Layer 2 of a small transformer language model trained on English Wikipedia (11 layers, counted from 0, width 64).
A neuron's activation on a vector x is SiLU(gate . x) times (in . x), where the dot is the dot product.
The model reads these tokens: " 16" "8" "9" "." " F" "el" "ix" " se" "em" "ed" " to" " be" " prov" "ok" "ing" " the" " pe" "as" "ants" " of" " the" " Mar" "ina" " Com" "ar" "que" " by" " t" "ell" "ing" " its" " n"

The vector x that enters this layer's MLP at each token. A number n stands for (n - 500) times 0.0078.
0 " 16": 541,462,314,545,449,766,529,572,793,485,552,386,444,742,573,479,637,544,223,610,466,487,458,551,414,426,521,525,369,632,546,605,737,522,311,560,526,466,623,482,487,336,522,539,512,490,431,473,514,425,334,523,517,611,381,706,344,296,686,436,510,463,533,634
1 "8": 583,511,299,551,470,638,580,615,783,515,509,416,478,704,656,483,615,426,254,622,469,572,486,621,384,531,546,473,462,668,623,616,768,504,333,545,460,425,623,501,574,347,525,577,617,468,464,550,568,616,395,431,534,670,498,656,284,339,702,445,586,419,486,593
2 "9": 473,376,317,483,561,535,637,535,757,545,537,517,383,577,627,494,617,492,351,468,345,689,467,658,283,536,591,472,547,630,688,658,762,527,367,454,444,411,498,442,657,265,558,603,534,555,541,537,622,764,422,369,388,616,476,644,373,365,526,313,515,551,484,422
3 ".": 483,608,371,193,492,455,648,547,597,567,564,519,637,663,333,409,534,368,255,510,608,418,497,685,474,350,787,494,362,443,440,576,787,510,446,555,595,534,681,383,823,442,520,547,529,429,604,390,616,536,477,535,643,408,520,353,680,605,549,508,551,471,544,584
4 " F": 348,401,553,312,494,645,470,435,491,424,695,534,556,403,538,504,542,639,363,528,439,391,464,415,622,621,415,547,343,561,556,426,506,456,425,632,551,558,534,99,430,613,485,483,398,267,439,299,480,638,452,411,574,667,637,583,588,321,534,532,416,552,567,548
5 "el": 520,486,574,618,507,538,558,390,475,470,245,575,444,429,357,427,479,427,417,494,701,315,335,492,776,226,586,724,608,317,249,586,436,377,389,762,478,478,342,317,499,512,507,602,418,643,494,521,564,424,622,222,369,471,525,416,473,459,663,462,750,485,499,539
6 "ix": 586,442,574,598,755,607,487,521,711,440,690,431,502,450,408,449,509,304,441,380,559,539,614,447,458,395,527,490,601,603,389,486,769,590,261,509,481,416,382,581,618,298,444,398,376,724,555,429,633,603,415,520,457,401,390,512,405,438,539,416,566,525,628,357
7 " se": 583,565,355,467,551,612,547,500,366,118,695,509,571,461,688,504,544,419,407,405,323,603,432,424,338,626,652,492,531,599,445,443,619,438,536,396,742,464,451,447,553,745,612,440,300,423,312,503,541,536,367,733,368,520,733,392,638,394,627,604,496,337,446,484
8 "em": 482,491,463,296,554,768,496,537,337,342,496,331,231,327,324,514,608,451,638,490,626,746,545,561,86,258,456,678,454,443,484,333,499,370,443,593,715,531,451,463,450,297,385,542,302,545,594,536,490,478,369,574,320,497,467,488,385,386,627,456,746,584,374,467
9 "ed": 460,532,367,527,510,501,474,570,428,568,698,707,647,465,516,684,412,275,698,567,520,734,705,549,511,356,512,531,469,402,669,411,590,570,316,724,657,317,555,474,406,638,449,525,516,211,492,721,638,539,478,279,353,319,303,439,593,465,616,303,585,532,520,514
10 " to": 464,468,380,386,523,570,474,570,424,514,477,456,553,546,752,463,382,266,349,596,572,511,335,628,612,407,498,616,560,354,379,495,807,465,547,438,677,507,455,473,513,616,651,518,437,559,414,473,836,627,619,819,545,385,344,440,773,564,616,527,518,414,463,714
11 " be": 592,637,267,425,540,481,409,400,314,420,628,390,425,636,299,589,256,479,551,420,454,688,542,462,557,404,627,451,478,541,396,440,637,394,492,462,935,625,685,461,415,459,443,626,474,610,307,404,548,335,602,524,451,366,504,464,698,350,743,480,648,440,250,469
12 " prov": 387,424,537,283,556,750,596,492,369,342,734,262,441,372,420,704,676,538,568,355,274,479,367,495,328,481,682,585,335,561,545,519,305,486,461,488,687,643,572,374,547,686,497,706,428,453,396,501,633,339,456,594,466,420,632,392,414,378,611,351,600,591,476,468
13 "ok": 455,450,522,422,693,636,474,426,539,302,774,483,269,249,443,578,635,389,518,324,612,723,389,398,252,585,793,567,373,523,529,487,632,695,368,596,631,450,647,480,466,592,488,633,351,433,465,465,456,526,438,494,546,472,606,329,387,589,567,452,432,404,631,684
14 "ing": 393,537,484,476,521,434,500,391,443,452,748,485,231,362,502,647,592,230,670,563,728,661,516,442,703,396,724,445,602,312,578,403,820,343,428,533,606,421,644,579,270,647,456,625,499,471,349,491,594,457,593,375,550,499,380,513,627,606,489,376,562,477,366,547
15 " the": 499,390,397,542,453,454,430,526,476,528,475,525,568,508,538,634,392,474,509,510,625,629,622,598,445,361,495,345,104,530,415,496,931,519,363,506,362,171,525,476,417,374,562,588,346,646,342,450,515,454,651,592,548,536,504,436,507,373,556,588,370,452,329,402
16 " pe": 621,719,434,560,561,580,467,726,419,509,633,564,528,583,716,499,639,293,590,596,473,469,626,413,582,138,377,553,707,602,363,500,445,179,454,553,715,456,550,381,291,572,644,486,501,444,498,322,573,693,553,717,392,449,476,483,538,351,459,632,519,400,568,408
17 "as": 599,474,550,444,506,649,578,598,469,381,500,516,668,506,824,531,662,601,665,573,448,699,664,556,480,627,668,482,694,558,291,371,537,577,317,531,339,703,501,546,654,597,442,617,599,418,507,597,527,562,395,892,253,594,308,389,525,391,484,557,559,427,269,516
18 "ants": 516,590,619,649,683,677,433,351,593,452,560,605,430,375,678,417,667,342,612,400,421,578,509,588,403,528,583,310,597,380,667,431,751,296,296,497,567,385,552,557,417,498,635,469,500,378,555,376,523,550,427,654,363,419,422,471,550,352,486,280,412,631,458,296
19 " of": 446,232,223,546,588,442,524,639,413,344,460,482,472,581,585,530,617,388,605,598,617,602,496,512,572,377,644,549,431,348,518,367,963,411,524,567,567,521,497,499,504,421,442,499,460,433,462,410,519,458,652,683,645,423,448,498,584,630,544,344,616,366,505,557
20 " the": 495,389,395,574,452,465,444,544,449,511,453,508,555,564,490,633,440,510,509,523,613,593,595,621,439,358,537,348,113,562,441,474,969,536,347,531,360,197,503,480,436,348,571,570,404,630,377,457,519,473,618,620,526,536,494,448,506,372,545,587,333,465,368,427
21 " Mar": 405,439,363,546,641,618,422,451,493,411,520,606,620,395,659,546,855,834,528,527,455,518,519,400,510,384,584,450,553,545,427,486,416,631,404,440,618,417,412,184,523,793,552,492,375,481,506,407,605,588,425,675,491,503,593,553,307,633,686,494,551,463,453,539
22 "ina": 600,401,588,450,770,596,505,425,605,314,505,567,410,558,551,400,651,571,419,338,424,685,398,754,456,411,583,370,512,525,599,424,793,548,383,500,495,566,568,558,573,278,553,495,388,604,415,330,344,571,462,552,424,440,496,453,657,549,459,538,700,442,562,556
23 " Com": 466,314,429,425,675,654,420,351,394,335,672,329,503,425,525,550,598,713,523,513,752,447,503,590,368,483,479,539,412,562,322,522,461,443,461,586,754,487,439,226,603,666,581,350,405,574,441,407,442,413,426,388,405,576,648,544,325,495,665,514,360,490,626,365
24 "ar": 476,343,300,554,705,306,289,594,553,550,575,681,681,447,620,640,795,670,601,492,586,531,478,422,521,454,535,525,544,621,391,692,434,482,415,296,405,435,568,365,457,711,611,540,302,454,477,617,635,490,412,516,426,575,526,456,319,456,615,466,529,558,690,632
25 "que": 709,627,571,600,802,605,529,399,703,471,624,387,435,380,471,533,622,458,498,436,500,583,495,622,498,357,616,425,514,531,428,457,846,502,361,551,487,325,508,515,570,485,644,522,440,487,480,349,502,574,500,514,359,385,408,541,629,447,549,375,391,430,462,337
26 " by": 385,427,349,352,653,461,558,543,419,429,481,574,349,455,522,461,546,615,555,513,682,593,321,479,605,262,531,473,501,431,389,371,977,446,470,461,557,562,684,498,387,546,491,543,476,525,366,367,563,515,545,631,731,541,560,572,561,672,703,418,406,502,459,635
27 " t": 597,663,536,272,671,486,386,687,309,412,720,558,694,511,675,485,354,353,569,460,433,461,477,317,494,528,407,411,468,584,526,500,516,456,510,514,657,492,440,278,537,560,568,192,393,251,530,388,756,568,531,459,349,522,572,462,422,334,524,526,518,408,557,504
28 "ell": 363,536,583,347,591,736,505,442,434,502,741,500,437,509,606,554,632,467,513,488,546,547,375,505,273,428,720,765,560,426,568,554,588,416,414,769,654,821,415,542,616,584,366,507,277,707,571,508,548,536,646,438,269,465,333,403,361,411,575,592,516,453,640,788
29 "ing": 361,573,473,562,563,494,510,516,448,482,552,514,390,265,550,693,539,173,613,732,589,594,559,513,717,357,618,454,647,379,699,504,810,357,434,599,551,322,560,629,285,590,581,413,447,471,448,569,627,716,555,421,508,505,432,435,529,524,468,308,570,480,512,520
30 " its": 540,505,321,626,451,442,485,479,463,491,572,572,395,529,606,666,534,414,662,457,581,506,541,468,541,529,564,381,236,536,606,501,881,573,331,518,371,347,297,451,365,376,518,673,435,686,422,439,574,437,770,485,443,521,415,247,512,331,592,511,416,306,426,438
31 " n": 407,407,493,415,594,552,434,541,418,414,660,575,393,766,503,510,606,533,518,526,286,534,792,303,613,510,554,398,578,631,437,541,482,239,466,504,795,461,399,311,506,333,469,584,504,355,417,312,288,636,650,652,490,701,435,421,519,627,612,534,527,264,346,357

Each question shows the input weights of one neuron of the MLP. A number n stands for (n - 500) times 0.00085.

n41 gate: 425,356,452,619,592,597,563,591,510,596,435,631,521,581,244,685,424,355,504,526,356,340,425,370,396,468,467,507,394,615,428,425,534,531,531,358,504,430,509,550,352,359,496,497,558,366,512,524,519,346,574,439,593,616,454,593,519,540,581,366,242,499,779,416
n41 in: 461,462,462,556,446,461,562,504,556,506,449,628,286,622,351,585,537,477,400,637,600,735,699,585,456,556,418,488,504,419,510,454,448,417,368,381,395,327,563,408,475,680,600,626,497,574,503,479,557,606,612,387,495,443,411,446,451,560,525,359,419,467,663,728
On which token does it fire most, and how strongly? 20 " the", at about 0.3

n163 gate: 558,388,614,525,572,557,391,466,536,551,412,311,486,539,217,551,443,362,460,548,686,458,520,438,605,554,552,541,466,438,557,684,472,626,577,595,685,491,499,647,601,601,562,641,402,664,467,658,452,398,430,428,716,443,623,460,476,580,517,509,323,432,436,541
n163 in: 490,523,534,380,437,453,400,363,675,574,476,579,464,531,409,473,626,523,417,454,363,596,479,562,571,683,586,497,520,580,404,377,487,529,571,629,559,466,524,352,500,449,511,380,368,586,457,495,457,322,275,613,401,469,532,434,476,495,684,566,416,576,185,419
On which token does it fire most? 11 " be"

n64 gate: 407,383,531,599,394,328,597,573,465,513,513,450,684,618,459,443,799,436,420,481,508,460,557,725,526,485,690,575,603,534,542,430,470,528,510,344,500,475,276,667,432,656,373,646,563,318,445,376,298,475,733,642,746,487,591,537,583,489,609,534,356,471,701,742
n64 in: 662,348,374,534,272,524,526,527,580,501,405,595,521,563,257,574,624,552,449,424,456,562,449,607,565,548,400,504,448,556,515,540,483,487,571,502,347,349,635,496,378,519,358,497,490,740,424,316,634,371,534,382,555,543,569,543,554,537,562,733,526,572,385,450
On which token does it fire most, and how strongly? 27 " t", at about 0.41

n112 gate: 735,422,462,649,506,536,512,475,620,355,423,634,576,717,297,634,487,549,675,562,412,572,680,562,586,550,281,493,622,737,410,805,315,510,650,592,423,621,689,615,654,531,401,491,730,574,408,774,391,606,520,601,584,473,675,519,589,495,465,471,481,412,248,499
n112 in: 550,390,614,466,515,685,473,693,524,362,434,506,290,435,654,379,406,535,233,457,642,509,514,710,638,532,626,491,507,452,588,387,526,450,464,486,481,561,470,445,498,556,576,648,698,623,572,401,524,427,591,641,461,579,307,527,486,458,310,484,505,695,562,532
On which token does it fire most, and how strongly? 17 "as", at about 1.1

n1 gate: 410,477,593,421,496,434,505,528,583,779,649,354,499,418,608,332,436,685,484,655,652,297,462,309,491,639,523,532,566,455,562,582,522,573,659,519,431,444,505,556,349,514,554,298,471,474,464,533,391,413,569,480,504,629,628,586,473,505,825,516,504,684,297,523
n1 in: 567,523,447,436,570,435,646,647,548,530,497,455,376,503,500,515,537,637,535,522,472,560,511,465,274,496,354,445,277,403,496,629,474,422,512,561,486,372,392,446,490,453,679,372,474,366,799,390,504,482,633,604,482,472,403,689,398,431,325,481,499,610,538,594
On which token does it fire most, and how strongly? 11 " be", at about 0.3

n26 gate: 622,451,773,545,449,451,548,427,546,488,710,465,595,241,589,490,489,499,368,416,496,589,414,382,455,460,332,262,534,397,578,392,503,582,504,487,493,226,523,545,751,359,467,531,578,639,639,555,493,610,430,364,700,641,387,483,538,564,411,336,243,639,503,471
n26 in: 473,441,540,450,425,555,397,399,524,676,444,455,582,413,369,514,597,477,555,273,594,378,386,517,420,541,499,314,557,620,397,354,502,368,519,414,459,557,667,376,654,369,421,692,672,508,555,562,676,496,484,461,255,530,489,532,470,575,367,644,459,419,660,518
On which token does it fire most? 19 " of"

n179 gate: 475,610,769,555,464,488,627,542,427,389,492,319,379,511,438,432,554,445,626,536,633,593,472,522,685,455,323,545,464,408,267,435,437,471,473,447,493,600,415,498,429,437,474,456,574,601,467,365,600,656,510,506,652,494,398,490,481,444,536,417,477,679,244,434
n179 in: 266,613,389,466,561,531,414,655,429,533,525,552,559,568,516,479,573,554,614,449,523,399,310,501,402,621,421,533,334,598,503,409,673,485,504,551,468,412,428,458,501,399,559,400,571,619,489,550,684,446,363,271,563,418,475,431,398,497,519,605,462,352,457,525
On which token does it fire most, and how strongly? 26 " by", at about 0.25

n91 gate: 769,688,655,527,430,457,466,513,541,470,543,549,386,562,579,535,427,420,493,474,641,660,461,563,442,421,558,435,766,352,677,338,255,590,552,550,496,528,544,402,604,502,668,414,445,372,483,365,671,352,441,275,480,455,492,615,519,393,382,325,451,425,608,591
n91 in: 434,493,458,302,652,525,433,586,327,397,382,524,768,437,328,527,489,414,582,511,461,456,514,387,443,677,464,499,300,499,521,465,565,483,409,432,427,506,463,728,552,561,391,434,541,288,546,450,427,415,572,365,458,453,651,469,371,374,491,409,489,348,600,465
On which token does it fire most? 27 " t"

n152 gate: 425,473,503,515,496,525,458,471,332,387,470,479,615,665,470,660,578,633,393,599,548,630,396,532,456,310,470,497,424,616,515,555,503,458,543,405,210,512,547,825,283,338,470,476,493,589,213,545,505,309,566,607,709,495,354,415,646,383,256,546,404,655,442,686
n152 in: 365,421,571,488,298,592,488,581,515,422,449,485,540,611,538,440,501,641,297,502,476,413,517,479,477,445,597,550,475,403,565,444,573,389,490,395,454,395,632,434,606,387,623,327,709,642,538,544,620,465,668,655,602,416,520,505,693,449,590,534,519,499,663,650
On which token does it fire most? 20 " the"

n73 gate: 565,513,724,515,384,634,598,344,335,560,411,601,413,396,521,459,607,797,631,455,513,469,772,369,402,435,516,273,580,375,666,507,475,511,589,484,456,553,499,539,653,399,704,453,615,565,540,296,470,346,444,548,445,611,583,410,527,399,349,477,473,681,329,349
n73 in: 441,696,605,439,534,507,594,528,353,428,455,648,316,328,336,381,700,592,685,517,539,430,489,524,423,592,534,365,303,422,415,442,634,434,593,506,679,502,297,539,513,375,470,555,532,600,545,355,390,362,431,501,370,525,528,428,424,406,465,531,419,515,465,504
On which token does it fire most, and how strongly? 18 "ants", at about 1.2

n84 gate: 544,359,393,658,509,438,628,480,581,465,362,493,472,295,380,431,371,456,513,405,403,423,566,673,538,663,396,624,504,574,656,439,609,624,458,534,232,461,453,488,754,510,408,589,612,716,567,418,361,616,516,450,463,701,468,496,470,723,506,420,616,512,637,742
n84 in: 578,558,425,408,531,526,494,423,419,603,558,610,569,525,547,618,658,523,575,537,400,264,431,527,627,632,476,517,518,633,544,578,363,741,424,403,454,546,474,314,486,342,628,686,520,499,522,591,507,518,632,421,572,638,580,518,605,458,712,353,414,435,385,528
On which three tokens does it fire most, strongest first? 2 "9", 8 "em", 1 "8"

n184 gate: 603,670,652,672,538,598,512,512,414,533,490,502,574,372,410,511,458,809,465,680,627,460,692,464,273,525,662,483,389,590,328,419,442,541,540,537,678,350,415,567,628,391,497,389,617,564,397,565,443,644,353,347,473,368,353,546,372,278,358,383,533,577,752,365
n184 in: 672,439,832,374,638,695,470,588,616,578,470,526,343,383,482,632,505,621,623,512,492,443,459,503,543,335,616,389,589,428,414,596,522,431,580,383,500,482,459,520,504,316,594,575,577,285,547,558,401,437,629,653,364,491,471,562,485,382,371,385,380,624,646,352
On which three tokens does it fire most, strongest first? 25 "que", 6 "ix", 8 "em"

n34 gate: 395,283,522,348,576,593,406,450,442,392,586,661,540,637,653,664,563,401,357,449,512,348,510,328,351,651,216,338,478,508,598,451,442,590,640,512,392,609,307,620,625,602,423,583,437,433,531,481,469,445,794,572,643,405,558,417,644,525,307,390,432,517,639,549
n34 in: 361,533,596,570,489,401,288,497,548,410,435,523,468,658,508,368,322,559,381,314,487,472,551,614,458,520,377,454,487,472,543,526,574,597,578,391,333,428,560,382,613,349,596,474,652,570,452,585,593,665,690,353,598,576,454,391,630,480,519,557,561,395,373,331
On which token does it fire most, and how strongly? 8 "em", at about 0.39

n7 gate: 344,796,664,340,397,440,818,338,505,381,334,458,300,326,509,480,577,479,358,743,494,373,466,548,407,344,578,675,398,534,465,591,424,443,610,427,584,524,696,622,613,464,555,345,368,526,574,501,652,729,458,493,695,371,393,361,469,615,555,548,584,556,570,539
n7 in: 424,582,445,408,518,424,537,455,628,324,338,686,374,435,546,627,334,471,584,464,549,437,413,592,392,620,648,467,469,521,601,631,594,664,549,435,592,395,515,386,664,475,606,568,634,465,519,608,519,234,542,456,473,593,583,578,490,388,423,598,530,607,602,714
On which token does it fire most? 3 "."

n19 gate: 445,691,493,555,477,623,628,586,440,548,747,411,389,425,480,710,457,392,363,545,524,413,415,504,546,645,523,579,580,609,669,350,348,637,685,525,451,273,476,568,639,408,469,452,541,584,718,493,269,652,529,614,500,602,452,474,507,460,386,413,481,301,715,688
n19 in: 581,521,441,529,503,610,498,587,646,416,475,610,435,410,572,608,597,497,655,644,604,426,448,640,588,437,718,552,452,536,440,677,554,657,683,467,511,303,453,510,510,426,675,475,516,240,590,540,349,395,485,578,539,688,530,571,657,615,603,611,400,428,602,574
On which three tokens does it fire most, strongest first? 13 "ok", 11 " be", 29 "ing"

n42 gate: 475,488,573,490,452,535,514,543,523,509,534,526,443,411,463,436,559,246,447,601,609,621,656,185,365,475,706,190,356,460,557,334,334,517,677,378,484,585,501,580,593,362,489,452,530,610,436,486,500,627,542,350,568,412,395,248,678,386,415,560,541,493,466,442
n42 in: 459,371,581,612,534,388,622,494,417,610,515,384,439,341,340,542,316,564,451,690,342,536,510,624,644,652,474,520,535,559,725,565,524,616,590,601,469,286,519,506,619,525,447,638,578,489,392,579,651,709,411,480,414,470,465,437,554,529,383,463,661,433,547,535
On which token does it fire most? 29 "ing"

n39 gate: 499,609,504,601,431,421,522,532,546,329,329,608,505,397,635,432,492,627,519,585,325,480,601,447,384,450,559,658,382,520,442,340,582,604,395,497,551,602,765,580,362,609,558,414,376,277,616,513,659,408,651,305,613,529,581,457,481,495,416,527,608,504,341,313
n39 in: 490,724,562,397,525,437,545,531,596,544,468,523,518,297,564,474,593,571,513,593,635,488,352,560,347,573,549,654,564,433,483,350,579,335,457,499,422,624,416,614,393,427,497,547,406,459,477,398,588,422,380,552,472,566,555,515,376,485,624,557,659,553,758,441
On which token does it fire most? 31 " n"

n36 gate: 469,750,550,569,502,262,456,499,522,673,491,631,538,653,315,564,698,381,581,463,527,500,517,489,280,385,629,483,488,549,302,550,510,602,401,590,517,394,499,534,601,513,657,417,484,284,451,415,540,638,455,571,456,469,499,489,474,508,445,579,519,520,382,544
n36 in: 555,480,413,378,383,366,287,633,607,585,317,250,428,646,470,708,526,523,457,612,389,566,385,321,425,643,607,414,253,480,459,383,431,600,491,650,522,434,446,516,494,568,497,514,549,445,462,388,395,614,486,570,486,486,458,524,597,496,535,561,457,519,442,490
On which token does it fire most, and how strongly? 20 " the", at about 0.38

n83 gate: 396,513,166,640,467,462,360,331,469,442,527,466,390,537,428,447,637,580,523,515,567,280,396,495,536,499,473,531,647,631,460,511,219,570,770,300,442,482,562,572,538,500,487,616,558,704,335,568,539,699,546,487,651,497,557,506,416,445,275,745,398,517,606,505
n83 in: 466,346,389,516,505,480,501,671,462,534,518,523,440,278,593,387,501,591,475,485,691,277,612,522,782,562,544,534,561,456,532,422,450,526,503,666,372,490,638,569,507,470,572,547,580,573,639,539,697,648,424,631,307,620,594,550,558,565,524,621,558,437,507,435
On which two tokens does it fire most, strongest first? 24 "ar", 11 " be"

n191 gate: 465,316,591,467,374,439,496,502,346,461,523,550,460,526,839,491,293,459,526,501,605,623,612,440,457,782,467,674,726,473,513,452,385,526,631,539,418,625,391,489,388,365,322,466,418,735,464,507,491,497,567,545,652,710,745,526,490,600,581,518,568,442,440,502
n191 in: 589,451,437,471,710,464,447,405,629,679,529,575,502,459,495,643,524,426,549,588,566,529,445,631,361,574,644,476,508,442,602,642,642,677,596,411,422,478,337,449,632,591,570,535,551,379,445,561,408,382,609,529,299,554,405,420,570,627,634,364,308,573,498,584
On which two tokens does it fire most, strongest first? 16 " pe", 17 "as"

n129 gate: 712,509,394,598,429,369,485,636,353,358,475,501,627,615,514,382,422,405,680,338,619,229,408,577,484,457,565,621,604,449,497,507,534,610,473,410,393,398,370,474,577,470,361,415,580,547,762,440,394,407,535,622,400,406,441,492,471,686,413,276,418,363,481,652
n129 in: 299,462,530,372,559,377,408,414,571,605,567,391,319,741,359,525,501,620,541,527,565,633,516,455,496,475,577,588,424,575,470,427,565,551,396,607,407,468,308,508,430,265,456,478,497,524,560,572,452,480,592,494,509,415,394,395,425,365,444,499,438,534,305,567
On which token does it fire most? 30 " its"

n85 gate: 526,626,509,603,520,364,464,627,413,727,373,505,366,561,580,521,517,499,587,398,561,487,385,495,626,563,442,406,648,326,620,475,475,597,511,612,402,517,208,449,667,585,501,672,562,395,523,513,489,535,407,471,651,567,523,522,418,444,430,403,224,541,534,385
n85 in: 595,517,533,644,555,431,400,568,400,539,575,578,635,580,655,356,515,530,434,370,502,504,461,551,460,525,453,480,531,320,444,495,506,476,519,469,619,392,402,528,594,169,641,616,511,351,513,378,494,339,600,365,492,525,574,449,366,303,524,539,459,583,632,580
On which token does it fire most? 12 " prov"

n110 gate: 456,489,419,516,511,536,384,511,513,564,355,465,633,405,506,273,595,542,393,547,725,456,596,362,524,441,585,547,612,471,564,500,339,635,492,525,479,620,467,435,271,611,573,430,351,631,589,523,549,440,722,529,664,543,622,515,331,492,488,320,366,674,341,518
n110 in: 406,556,474,562,501,462,594,506,514,411,472,562,516,391,328,488,484,647,509,588,411,538,603,533,494,584,356,478,455,551,353,491,416,476,570,397,469,495,527,389,342,503,676,531,558,427,485,395,448,231,526,577,509,440,648,583,291,620,639,495,594,416,575,753
On which token does it fire most, and how strongly? 21 " Mar", at about 1.3

n146 gate: 502,499,502,530,318,305,482,527,485,551,306,578,584,618,509,402,574,433,210,627,544,488,461,465,369,484,573,520,576,762,498,486,494,515,672,340,535,476,296,632,476,738,275,540,371,520,536,539,545,526,453,543,508,305,760,534,340,548,619,609,640,393,501,642
n146 in: 548,551,525,651,488,446,354,346,484,336,565,579,515,566,578,622,639,495,400,365,428,450,537,503,415,510,654,448,544,653,593,425,461,660,428,510,616,203,429,616,396,551,341,668,644,470,477,604,507,477,373,678,474,409,521,451,320,424,577,490,482,426,556,550
On which token does it fire most, and how strongly? 7 " se", at about 1.1

n57 gate: 486,683,660,459,520,584,704,408,571,613,462,345,461,464,560,500,684,502,489,459,515,264,464,246,347,430,389,593,418,411,468,617,399,406,428,391,306,565,502,641,480,482,487,689,512,705,553,539,352,580,705,541,514,700,519,322,407,650,449,492,683,453,369,354
n57 in: 633,770,495,512,484,416,706,369,532,516,363,581,630,343,566,480,423,329,314,608,443,463,623,572,625,395,497,538,434,395,447,621,431,488,456,678,578,588,522,477,664,437,543,554,535,333,526,528,385,388,584,401,538,470,368,519,579,499,465,481,590,508,396,461
On which token does it fire most, and how strongly? 5 "el", at about 1.1

n56 gate: 515,405,527,663,401,541,399,441,378,661,360,716,378,365,544,537,374,386,439,584,500,434,702,367,349,459,373,386,393,465,425,258,527,542,580,313,488,517,522,457,432,523,529,509,411,611,436,572,406,325,580,556,653,504,744,560,507,665,686,552,368,402,495,392
n56 in: 687,498,587,574,496,481,374,410,578,417,436,553,500,416,633,502,451,496,418,704,523,508,586,374,547,551,496,437,567,502,643,584,567,429,303,479,428,627,628,445,537,625,392,677,396,645,652,459,527,434,635,455,474,370,520,462,323,491,667,421,238,428,243,464
On which token does it fire most, and how strongly? 15 " the", at about 0.94

n131 gate: 475,286,447,532,581,600,406,546,423,545,585,420,513,543,526,266,455,465,465,565,400,599,561,275,489,427,651,576,556,533,499,282,573,650,576,535,501,379,496,452,564,508,378,631,590,505,541,467,315,423,417,390,509,373,504,417,401,670,473,466,595,566,186,361
n131 in: 624,528,445,463,498,466,440,698,480,498,545,642,563,557,540,456,539,461,649,486,495,582,491,444,452,467,486,420,567,462,489,542,531,393,341,335,451,604,602,470,331,649,469,486,404,295,474,570,368,525,560,442,475,611,689,700,559,518,490,377,317,690,523,634
On which token does it fire most? 9 "ed"

n62 gate: 492,555,519,555,394,463,607,578,395,578,677,587,463,330,495,442,494,435,469,508,378,571,513,475,605,697,531,441,497,391,499,450,498,594,565,606,557,327,668,506,521,576,501,608,363,478,523,325,443,422,450,335,632,501,477,295,492,648,501,304,405,534,478,363
n62 in: 550,652,597,568,406,572,489,475,477,392,486,558,635,388,529,414,467,425,399,564,408,529,418,533,654,614,597,589,444,442,378,449,548,573,369,453,366,620,509,513,620,467,568,710,408,427,609,492,412,504,308,611,397,455,481,530,515,526,583,485,732,596,455,498
On which token does it fire most? 18 "ants"

n82 gate: 740,517,580,516,475,524,542,483,562,400,492,709,516,495,652,372,517,678,518,540,519,254,505,446,457,454,605,414,389,339,633,488,551,476,529,397,648,447,455,494,496,690,574,649,638,437,554,470,445,505,468,440,489,488,300,491,534,486,462,559,617,715,300,253
n82 in: 601,533,605,555,662,601,439,343,622,795,522,370,601,349,407,557,522,494,495,519,428,376,572,677,389,506,496,422,639,581,471,515,552,345,509,642,529,510,344,580,477,420,613,603,547,525,529,574,521,503,530,660,483,623,517,481,463,319,557,593,579,628,388,441
On which token does it fire most, and how strongly? 18 "ants", at about 1.5

n28 gate: 523,427,563,558,489,474,536,542,397,455,374,379,418,487,295,500,512,471,539,637,562,387,379,671,612,574,313,617,239,292,361,360,425,664,498,496,366,233,519,420,298,442,642,553,513,478,515,574,396,597,473,610,498,449,493,561,459,549,683,583,644,398,391,617
n28 in: 516,594,330,588,587,468,503,647,538,589,451,397,648,718,471,482,442,379,629,430,504,546,616,406,484,484,323,530,507,567,541,442,371,413,491,473,584,617,604,400,581,420,447,309,387,484,611,420,468,450,427,213,456,442,560,289,583,387,514,490,590,525,313,369
On which token does it fire most? 8 "em"

n118 gate: 530,589,604,343,518,504,571,662,411,417,572,461,396,576,421,550,526,581,606,363,444,607,265,519,539,469,543,505,544,497,321,506,453,451,675,418,647,479,495,524,537,488,494,385,599,297,502,538,436,414,592,333,516,386,368,413,381,606,475,394,27,357,246,635
n118 in: 700,497,562,324,505,581,568,568,601,375,693,378,558,478,490,394,572,663,482,674,608,467,455,573,486,676,554,751,513,677,567,561,605,489,529,679,421,362,520,607,439,591,459,386,505,344,487,570,383,444,484,375,578,402,321,481,285,364,463,425,251,414,459,410
On which token does it fire most? 13 "ok"

n165 gate: 621,489,501,519,531,423,571,553,622,385,264,267,415,513,338,385,374,427,233,673,492,446,492,443,377,592,351,461,729,505,601,631,568,460,644,544,440,604,417,649,239,487,533,475,623,678,444,706,481,419,301,524,669,508,599,446,547,406,440,478,518,295,492,556
n165 in: 539,362,544,425,373,598,524,453,465,518,413,552,663,562,521,464,476,258,307,569,490,474,238,452,587,585,675,557,545,481,700,386,401,451,548,590,518,530,357,492,301,447,411,395,439,532,492,586,609,592,530,462,378,432,435,498,480,421,626,235,465,463,430,576
On which token does it fire most? 1 "8"

n122 gate: 571,541,673,577,370,343,483,679,353,649,676,481,492,427,499,577,521,605,486,593,509,656,606,585,722,467,487,653,339,588,437,413,491,517,657,437,616,363,504,609,289,537,540,477,514,387,630,560,279,443,489,597,692,497,651,496,352,369,667,316,533,561,469,506
n122 in: 407,547,459,437,520,638,530,596,576,721,580,454,348,687,461,455,612,462,392,505,472,385,578,538,363,440,592,517,583,515,591,404,415,656,527,492,700,492,461,525,453,407,482,258,598,422,570,253,533,535,618,479,496,517,363,690,676,497,544,601,569,548,595,474
On which token does it fire most, and how strongly? 16 " pe", at about 0.27

n46 gate: 381,575,261,565,504,624,620,370,371,408,362,506,537,684,587,546,286,390,459,612,530,476,595,389,489,571,361,550,382,552,507,525,449,607,483,653,509,584,469,476,437,489,529,265,673,371,406,393,337,484,730,432,603,276,369,367,384,528,374,521,397,462,501,433
n46 in: 709,604,575,558,401,504,536,534,500,473,429,647,555,598,563,621,592,426,562,519,545,602,317,580,595,466,515,443,611,397,542,633,486,365,477,616,301,462,543,644,538,478,524,446,356,553,649,334,511,499,607,448,675,626,452,393,475,394,412,590,536,498,670,527
On which token does it fire most? 12 " prov"

n137 gate: 403,658,649,582,603,474,276,480,478,564,543,335,537,710,393,242,580,498,538,473,583,437,541,431,420,593,445,574,219,638,314,664,427,456,510,505,560,642,421,497,376,371,522,462,723,620,333,573,283,530,321,415,644,370,629,500,391,439,450,422,546,476,600,469
n137 in: 769,475,525,518,477,506,531,553,533,460,613,678,350,485,422,509,442,537,556,454,384,650,474,452,372,324,501,507,529,321,554,504,583,404,529,327,424,354,511,531,525,469,390,474,579,439,548,560,537,614,501,385,227,626,556,339,465,362,464,619,659,482,390,414
On which token does it fire most? 10 " to"